Layer 7 of a small transformer language model trained on English Wikipedia (10 layers, counted from 0, width 64).
A neuron adds its activation times its output weights to the MLP's output. To switch it off is to set its activation to zero at one token and run the rest of the model.
A neuron's activation on a vector x is GELU(weights . x + bias), where the dot is the dot product.

Input weights of the MLP neurons that the questions are about. A number n stands for n times 0.0018.
n7 (bias -0.138): -116 -85 -120 -70 114 -117 -65 87 213 -130 -1 -12 -109 17 -167 -68 -56 -16 -19 -73 5 83 69 116 -164 -199 55 144 49 -151 3 126 -8 103 -192 -39 51 3 207 43 146 -82 -117 42 -18 -17 45 -66 -143 242 70 -80 -84 -11 -111 51 97 -3 -16 47 74 -83 50 127
n13 (bias -0.087): -212 121 -228 -29 162 -88 86 -63 65 52 -226 -36 22 -133 111 -69 72 -198 23 249 21 -231 74 -14 -63 25 -51 17 -217 90 -88 91 -37 94 -12 -189 59 116 154 -53 -23 25 -102 -140 -165 -146 -60 -201 -173 -48 -28 28 -77 -85 -123 42 -34 -117 -121 -120 -153 57 166 91
n52 (bias -0.121): 105 85 114 1 81 36 27 222 1 -68 -120 240 41 84 -61 8 80 -3 48 -235 -227 156 1 -24 120 255 -12 10 -53 167 78 -125 53 -71 -135 -24 140 201 161 176 147 -18 -199 88 -5 -46 174 117 113 79 109 -71 -332 -4 -188 -51 -21 200 83 -119 -114 135 171 -57
n64 (bias -0.190): -83 95 -77 155 -122 -30 -206 -200 103 -63 20 -196 107 75 -69 -60 -30 54 -27 11 -330 -131 23 -15 -129 52 -131 -100 43 169 -117 75 -108 109 0 104 -8 17 -109 -41 171 -138 55 168 88 -69 89 117 61 19 212 -87 120 43 -108 -223 108 92 -53 -69 4 77 6 -89
n112 (bias -0.054): 110 264 174 184 -49 77 31 -118 -68 -40 146 102 95 135 189 -71 76 81 18 71 144 136 174 61 -24 -14 79 169 -61 42 -19 -21 -43 212 248 5 -5 -48 -32 -98 -23 310 54 -119 89 -12 -56 -90 52 53 -20 131 173 243 -121 -131 41 -85 292 -93 165 84 9 -98
n136 (bias -0.163): 19 -261 -7 -78 268 14 27 -60 -83 2 37 98 116 99 112 -181 -110 80 39 -94 185 -76 -1 116 96 -64 50 -38 -83 -64 73 -38 304 -70 29 73 58 1 113 -32 333 -29 -137 -91 48 112 94 80 -109 160 -65 -360 -72 111 0 283 254 73 89 142 146 -38 74 479
n157 (bias -0.129): 234 -35 -213 -125 -6 87 142 139 -143 113 10 -27 -147 113 -112 -67 42 -123 167 -117 39 229 -5 163 104 -172 41 -158 -70 -165 2 107 140 153 -19 94 -83 212 -12 124 -1 24 135 -176 82 220 -37 -143 -49 17 -1 -143 131 23 -110 -204 -30 -133 -16 -198 -42 -30 7 -130
n194 (bias -0.080): -61 34 -7 89 -40 25 -39 -37 156 80 -186 73 43 -18 114 -196 -5 59 15 122 226 92 -160 -239 28 -153 -29 22 -33 120 -130 -44 -55 -41 67 -14 -142 67 -174 14 -155 201 -67 28 134 -297 84 252 -147 -46 211 49 -28 1 -197 -89 154 -111 76 -197 -25 -93 164 -50
n207 (bias -0.041): -82 -157 -180 96 -268 132 -102 -109 55 -119 48 -178 176 4 30 -57 -159 -92 -181 -167 -85 -100 122 15 -1 -115 3 -241 -90 179 -42 140 -47 -237 36 -57 136 163 69 14 236 70 11 34 -79 85 56 -163 -41 99 -10 249 -109 -168 -222 17 155 216 -87 -224 98 51 -132 -8
n208 (bias -0.162): -34 85 50 50 -55 33 106 109 73 -42 -107 -46 24 -38 -120 -228 -15 -180 -39 6 267 16 44 -121 92 -51 111 175 29 -51 44 3 20 258 -14 -39 -50 107 70 -69 6 -30 93 -286 26 43 220 69 -6 20 62 -84 113 213 -16 -144 195 -158 174 -16 230 -261 -100 124
n253 (bias -0.052): -9 -153 97 -19 144 7 67 34 183 -72 179 -25 252 26 -91 65 -61 158 37 178 132 -167 370 -147 119 131 -122 96 56 184 251 131 -5 -1 -109 -69 143 -235 249 -96 -19 -132 24 -51 -175 -21 167 197 252 41 -80 65 -63 2 36 378 206 132 7 29 -14 71 103 50

Output weights of the MLP neurons that the questions are about. A number n stands for n times 0.0014.
n7: 43 17 28 -116 -29 -51 32 38 -78 94 64 27 12 47 -48 -80 -87 54 -6 93 35 -148 74 239 -72 -140 -51 -81 -66 -173 -18 -17 77 -99 -35 109 -82 121 145 48 32 -25 17 -72 -11 59 -43 -2 32 10 -48 15 30 2 145 51 -55 4 -77 124 -1 -31 -64 40
n13: 161 80 -19 -81 -57 -29 -47 -50 -185 31 109 65 -55 111 -42 -51 19 12 40 -39 -126 -122 -128 -11 -2 57 -49 -15 34 99 103 126 23 13 -94 136 21 22 -101 -58 -25 -14 -17 87 94 -39 -42 112 74 -114 77 -97 -8 128 -62 2 -106 43 42 80 -94 53 18 -32
n52: -47 8 -33 17 41 53 50 125 -12 56 43 -115 -51 -149 -4 52 -129 -91 -77 47 -77 16 -55 -137 -46 -19 -20 92 -133 143 49 6 13 144 -10 76 115 90 25 -6 -111 21 92 -17 -23 -158 57 72 -131 125 -34 157 20 -59 41 -23 -36 32 -31 -27 -31 92 72 -52
n64: -28 -97 62 109 -6 -43 143 -21 -96 -17 -220 86 85 -18 57 94 7 -27 -48 85 61 58 -8 -26 58 -34 -26 -6 -18 -12 40 -16 81 -83 23 -78 67 -2 50 40 -46 -42 -68 -111 -30 69 143 93 -231 2 25 40 -138 -30 33 -98 -22 -41 65 -109 76 30 7 159
n112: -74 -10 -55 58 69 130 3 199 -25 -7 -10 -46 -21 -55 -177 0 -81 97 89 -26 -24 -5 -26 -246 -17 -17 -13 -12 82 80 -10 83 119 49 -94 -54 -18 2 118 247 -42 -231 -36 70 80 -21 140 36 4 -16 74 -81 -266 -41 -15 94 -47 25 -80 62 -18 -70 57 8
n136: 193 34 -188 -100 139 -12 -31 -9 23 17 -83 81 88 185 -64 -29 -20 -1 82 -14 -19 -86 -106 108 96 83 66 -33 142 -90 -37 -40 -157 -162 -135 67 -138 -52 261 212 153 8 -32 -105 -3 36 63 161 -75 -71 -198 -40 -19 -93 -7 185 32 -86 134 35 -186 -159 83 -34
n157: -79 -31 150 51 175 31 -109 -23 81 25 65 -61 18 -113 61 -107 54 70 109 -19 136 -96 45 -5 -67 -16 38 -33 95 9 17 -148 31 32 -52 -212 -25 2 74 -115 16 109 1 68 -109 -31 -33 142 -122 -32 -3 -127 37 -123 -69 88 145 17 5 117 -72 -60 -69 0
n194: 12 -32 80 -109 28 14 108 -33 -80 -62 125 -38 -112 1 -44 212 -28 -75 18 -17 -166 -2 124 98 124 -57 12 -9 -34 -3 221 56 74 13 18 65 145 -110 53 -54 214 -59 -40 -167 -27 29 -139 -203 86 104 -152 -90 -6 123 103 2 45 -21 -34 102 -32 17 -150 -63
n207: 56 21 44 107 -77 112 -79 -61 44 -22 31 -29 -77 127 34 -74 12 -137 233 28 -72 48 -55 100 -98 3 13 -114 -78 168 -1 149 -33 97 135 125 -10 -6 -2 -1 -10 213 -35 27 -154 35 -32 -162 -467 80 -42 51 -23 -64 -183 -12 7 -104 -199 40 172 112 53 101
n208: 27 72 21 -149 17 78 97 135 -136 73 6 -62 -39 -65 0 25 -75 53 -50 -93 72 -5 41 -15 -78 205 -36 -100 25 119 -160 163 -91 -116 118 -113 -30 -1 124 39 -27 -7 -120 23 -44 85 37 113 -82 -21 -73 -58 176 -33 13 12 -63 255 89 -100 -72 11 -170 39
n253: -35 -112 133 77 119 -82 -94 -177 -23 70 141 -93 20 133 -59 -22 100 -12 17 -219 91 54 -124 -7 -121 113 44 29 -50 200 103 -50 15 -12 -79 -123 -71 88 -42 -13 152 -53 -53 174 -17 -2 33 -27 -63 -43 -32 -110 25 -53 29 -70 115 -73 117 -68 149 -54 -30 63

Each question names a token from some text and the token that comes next. It shows the vector x that enters the MLP there. A number n stands for n times 0.011.

Then comes g, the gradient of the next token's log-probability with respect to the MLP's output, scaled to length 1. A neuron's effect is roughly proportional to its activation times (output weights . g). A number n stands for n times 0.001.

"l", then "ign"
x: -137 -38 137 18 -131 157 -75 103 45 -34 5 74 -14 144 -193 -42 40 39 9 -13 -11 -66 11 73 -86 -76 2 64 130 -355 40 39 83 -9 49 -65 -232 20 13 -30 114 4 48 108 -262 -23 -78 52 -132 76 26 -80 146 -198 -43 20 19 -54 150 296 -179 157 -41 44
g: -97 77 -54 -28 -195 -267 -177 13 -157 -146 -15 -11 -168 101 -154 59 253 45 64 123 232 -103 -22 191 -38 11 -121 21 -69 36 43 -130 112 -81 136 66 -4 31 219 112 100 -44 47 135 -73 54 29 216 40 37 -191 -89 -194 41 -105 -333 14 101 7 195 112 -119 -42 153
Which two neurons, each switched off alone, lower its probability most, in order? n7, n136

" USA", then " Indianapolis"
x: 151 146 162 219 -50 65 -159 -20 -177 82 88 201 7 125 -195 45 -8 -18 108 -34 -316 -31 -79 18 40 -104 -68 99 126 -84 -120 -30 -184 56 15 -87 -194 6 49 -107 123 80 67 62 85 -45 -42 68 -135 78 -153 0 -19 -82 -40 84 -26 35 -131 79 -54 56 -1 -87
g: -78 -64 -193 118 42 201 139 -34 -75 -62 -77 -29 64 -242 239 -184 157 -201 -131 62 32 76 169 -54 59 -233 -155 127 -228 62 82 24 -191 -41 20 87 205 224 118 115 132 16 -252 72 54 51 37 -39 50 -46 46 25 8 -186 -86 44 -120 -17 -109 -106 -14 -49 90 248
Switching off which neuron hurts the next token most? n64

" men", then ","
x: 139 41 138 184 -64 188 -165 -82 -143 -13 50 106 75 75 -162 -2 158 73 161 27 -27 40 -37 -19 33 -5 92 -109 134 -255 194 38 -68 -19 -6 -146 -182 -148 110 36 -57 9 -10 -31 105 -30 -100 -1 -86 7 44 -304 1 133 31 -194 36 120 -45 50 -139 -97 -138 -55
g: -89 -89 123 22 186 -147 -38 7 5 -41 83 -30 102 -91 166 -54 -26 260 -42 -129 179 -262 -111 -145 10 -50 -163 229 78 -19 102 -151 -17 61 -197 -172 49 53 71 -59 143 61 132 195 -24 -290 103 -97 59 -225 192 20 -108 136 60 115 22 -134 171 72 -45 -131 69 -157
Switching off which neuron hurts the next token most? n157

" V", then "EN"
x: 40 68 124 -26 -173 27 67 -88 2 -74 92 118 -86 231 -260 10 -13 -98 20 -148 -4 1 -104 94 -85 -36 14 10 127 -252 58 64 -150 146 -152 -29 -63 1 65 -183 108 15 135 119 44 -28 -6 20 -111 112 -140 90 168 -191 47 81 -21 43 -75 240 -234 95 -33 46
g: 72 43 81 -142 60 162 -46 40 311 79 -8 5 -175 -181 36 148 -85 59 -81 -23 -193 186 237 115 -107 50 -244 89 -125 -94 -126 34 -113 -81 -166 73 102 -25 -53 116 2 -24 -42 -233 -162 133 35 -114 75 312 80 146 -67 -46 -28 -159 45 231 -31 64 68 -70 -79 -168
Switching off which neuron hurts the next token most? n7

" Racing", then " |"
x: 121 171 141 239 -192 68 -202 -45 -69 107 110 158 16 12 -26 131 38 -69 257 123 -150 -46 -27 -18 -54 -77 -182 133 90 -96 -117 -83 -119 103 28 -189 -83 38 -14 -55 18 -73 113 162 55 -99 -116 0 -147 -70 -98 -16 -4 -40 77 37 -107 59 -89 -62 -117 45 44 12
g: 318 -162 128 48 72 -146 -160 -26 -333 84 -49 -17 132 117 67 78 -118 161 80 13 125 -86 -105 -231 -41 102 -77 -23 -100 -145 -14 -3 212 66 -47 -51 -66 -191 84 -126 171 120 104 -139 -60 118 -130 -92 -18 -124 198 81 -26 210 58 6 -84 115 226 0 -122 30 -131 -79
Switching off which neuron hurts the next token most? n64

"ite", then " and"
x: -78 116 -84 143 -236 145 108 46 61 4 22 68 62 31 66 2 175 -5 200 49 -21 35 12 -127 -50 -107 -74 -9 152 -95 112 -229 37 -36 37 -60 -141 -118 -18 -86 1 77 89 -109 131 -150 129 -120 -168 -78 -115 -146 49 220 -59 176 -18 183 43 -84 -39 -45 -138 -139
g: 224 83 -94 66 -102 117 -182 -222 -277 -3 -147 160 137 97 -64 -7 138 103 -99 122 239 -190 -122 -122 -69 162 -61 -246 66 86 54 29 185 95 -49 -8 -269 87 -164 43 -16 9 67 104 107 5 -24 14 6 -12 163 -53 228 -1 -168 -118 202 -116 -12 -43 44 -31 -45 -107
Which neuron, switched off, raises the next token's probability most? n194

" a", then " "
x: 129 -60 -78 145 -125 115 164 33 -48 -114 28 46 194 47 -54 -81 220 40 99 -163 -84 23 45 158 -45 -75 36 32 176 -132 52 -111 15 -138 106 -165 -61 -142 74 32 -35 -157 138 -39 11 -86 89 15 -202 126 -161 -134 -67 -10 -46 65 -5 59 14 6 67 -169 -89 62
g: 40 -37 111 172 -134 173 -171 -98 -3 14 -189 121 134 31 38 149 -280 -8 341 -182 -165 57 -177 60 -98 -85 226 -14 14 -27 71 -34 122 -149 230 -163 -134 -53 -23 -72 -118 -155 -32 43 15 67 -67 99 -96 -141 -22 68 218 81 92 54 -79 131 5 -20 -17 239 -30 -147
Switching off which neuron hurts the next token most? n208

" employ", then "e"
x: -11 2 -27 246 -164 215 -55 85 -13 7 -47 169 -60 166 -133 112 194 55 79 -92 -127 50 -119 20 -96 85 -43 178 -20 -22 154 -90 -128 38 150 -221 -56 -196 -3 103 -70 -40 27 -62 -31 -212 -74 -49 -42 109 40 -92 -45 132 -38 19 -3 8 74 145 -203 42 -154 -141
g: 178 182 -105 -15 140 -211 -161 120 30 -46 -44 -162 -137 151 -117 -312 0 141 48 -60 -29 -16 19 -39 31 158 -113 95 99 -14 141 222 46 -163 125 33 114 -153 195 -7 -185 -91 67 -187 -50 -48 57 -113 -76 -3 -166 42 -83 60 -50 76 -89 81 13 -116 -29 212 356 -42
Switching off which neuron hurts the next token most? n112

" |", then "\n"
x: 102 8 -28 278 -163 47 -21 -96 -137 63 -37 29 138 -18 51 74 -125 46 181 -47 -152 -117 46 87 -58 -81 39 -140 60 -44 105 18 -11 -128 -64 -226 -45 -58 78 -10 91 27 5 30 -93 99 -178 35 -240 -48 -46 158 -73 -69 -8 154 19 115 49 105 25 98 -42 -11
g: 120 -130 -55 -26 63 -350 -51 159 -105 -1 -32 -94 -33 107 206 -103 -76 127 2 154 -57 117 97 41 -45 177 -63 -271 84 56 183 67 91 129 -145 -141 -124 -156 90 79 62 14 -16 -68 -224 133 -112 -91 -42 -63 51 -129 71 143 90 229 103 -9 109 164 -285 10 -64 -169
Which neuron, switched off, raises the next token's probability most? n207

" was", then "h"
x: 156 43 42 77 -54 71 -46 -78 -46 -39 6 86 133 -68 -236 -42 120 -4 282 -11 -94 112 93 87 -72 10 -47 46 165 -17 112 37 44 -172 28 -141 15 -158 53 96 -143 -97 65 13 -36 -42 -51 30 -304 48 -31 -18 -75 -54 -17 175 4 64 53 -74 -22 -171 -69 -12
g: 101 -63 81 -80 128 -94 -75 38 185 8 75 126 -256 94 -124 -213 82 28 -44 16 105 -196 -87 44 -145 162 90 83 -115 -245 131 -124 148 -22 -238 90 -5 -79 -185 157 -179 143 29 -48 272 -163 -13 -83 -47 138 -87 -45 176 -145 -10 57 39 -6 31 241 -53 40 203 -72
Which two neurons, each switched off alone, lower its probability most, in order? n7, n253

"at", then "kin"
x: 46 -41 44 6 -228 156 -57 28 13 -43 119 39 -61 42 -6 152 37 49 182 77 9 -79 -40 -16 -99 -1 9 107 -29 -210 -82 95 -46 -55 60 -50 -235 109 85 18 45 34 10 111 84 -74 -136 -49 -347 7 -115 -25 87 -149 93 59 11 -31 12 85 -13 19 -3 150
g: -70 -110 90 -161 -196 12 -39 -127 276 -85 257 -212 56 -240 -74 -42 51 -106 -68 7 115 153 -220 93 -51 -106 -20 -26 130 -140 -44 101 -88 -104 107 153 -28 190 -65 245 -8 -131 -53 238 -17 151 -212 -156 134 100 -31 -71 60 11 119 129 30 0 214 -52 34 -108 17 -10
Switching off which neuron hurts the next token most? n7

"f", then "onic"
x: -40 -2 21 76 -55 27 81 114 -49 -39 -71 20 -24 70 -164 84 161 -61 68 -101 201 -21 2 22 -165 86 14 104 32 -82 67 2 11 142 210 -210 -202 -86 55 -81 -49 -8 113 -90 -72 -52 -27 155 -222 86 -55 -106 261 -22 -113 159 -11 39 48 13 -7 -61 -81 -251
g: 131 256 -4 -62 -186 -122 -96 -59 314 -202 -54 37 -101 1 145 110 67 22 59 -200 37 71 -82 76 -10 -130 -86 107 48 -181 70 204 32 -12 -216 -48 112 50 214 49 177 -130 -207 105 -1 175 244 -10 -92 -83 -69 -114 59 -70 -36 -268 -73 51 -33 -76 -144 33 63 136
Which two neurons, each switched off alone, lower its probability most, in order? n208, n112

" acid", then "ify"
x: 95 121 -34 127 -174 133 -105 -1 -67 -53 17 202 9 63 -77 7 147 25 229 -153 21 77 43 -57 -93 -85 -37 131 139 -134 -15 44 -144 103 62 -92 -172 -70 158 -54 -82 -82 138 -13 90 -12 11 -135 -157 -22 -43 -101 209 158 -40 142 -66 69 -90 -8 -54 -53 -176 -204
g: -36 4 -50 -117 -281 -30 94 151 151 -24 -10 -167 -22 6 -115 -89 126 176 -67 33 -122 150 -4 -41 -39 283 -10 25 -77 -22 -63 210 20 56 86 -71 -89 -106 13 8 -158 -108 287 154 -313 4 -120 -24 -2 -33 32 250 64 -98 -51 -228 169 58 -102 -49 67 -122 127 256
Which neuron, switched off, raises the next token's probability most? n157

"ade", then "qu"
x: -22 -4 -23 75 -144 68 -31 0 79 -123 -27 49 -110 143 -18 -27 191 4 199 73 159 -117 60 -46 49 122 -91 -2 -49 -188 28 81 -58 -214 298 -105 -190 -71 147 -5 -55 -66 -28 46 116 -163 -82 59 -132 45 -114 -124 6 5 -16 194 108 87 -30 264 -64 -191 -143 22
g: -169 43 -116 148 109 -27 137 -272 120 162 27 185 -177 110 -169 178 -96 78 69 -176 -15 -72 -6 11 220 157 -148 -7 -104 -170 -67 -62 97 -37 -108 32 -5 97 47 -53 -3 16 130 -38 -156 -1 -98 87 300 -10 158 167 -30 -157 -134 -183 -67 69 -39 34 -40 -226 -8 260
Switching off which neuron hurts the next token most? n136

"ta", then "pe"
x: 1 -98 -10 68 -100 -69 -68 -13 -19 -18 -17 110 -42 134 -51 -78 126 -12 302 -15 61 -164 -44 -10 -130 -51 94 242 115 -219 -46 173 61 -39 35 -172 -199 -111 28 85 -20 -12 -104 -91 145 -18 36 -33 -168 111 -22 -59 32 34 -33 190 44 4 172 -42 -115 -6 -197 233
g: -3 -221 -17 43 35 -234 -156 17 262 183 -19 -94 91 -63 19 -43 -68 70 -32 -45 -69 -245 -321 13 -103 -134 39 -139 -56 169 47 -1 -6 -82 95 1 -40 224 136 177 179 -97 -59 127 53 -227 -162 146 110 -62 222 -4 86 -64 -96 66 46 124 144 -83 74 -177 106 122
Which two neurons, each switched off alone, lower its probability most, in order? n136, n7

" +", then " H"
x: -3 0 26 109 -254 136 -82 -108 -13 83 69 176 100 28 -65 -89 -68 22 -20 -4 -94 27 122 -50 70 120 61 -8 -70 -90 14 1 55 -59 42 64 -23 -23 30 22 73 -139 -46 61 8 48 133 -15 -337 -148 -157 12 115 29 12 206 -109 125 -173 93 -14 19 -44 -91
g: -7 -98 102 -92 146 315 153 161 30 -197 72 267 -133 13 -34 -43 137 -293 59 -32 10 -107 47 9 28 -149 -148 -137 -15 -13 -69 5 -27 76 -233 -64 -154 5 168 -77 216 -16 158 -140 46 -135 73 -161 -47 -90 93 188 -148 -103 -184 148 149 -53 34 10 93 167 -13 33
Switching off which neuron hurts the next token most? n207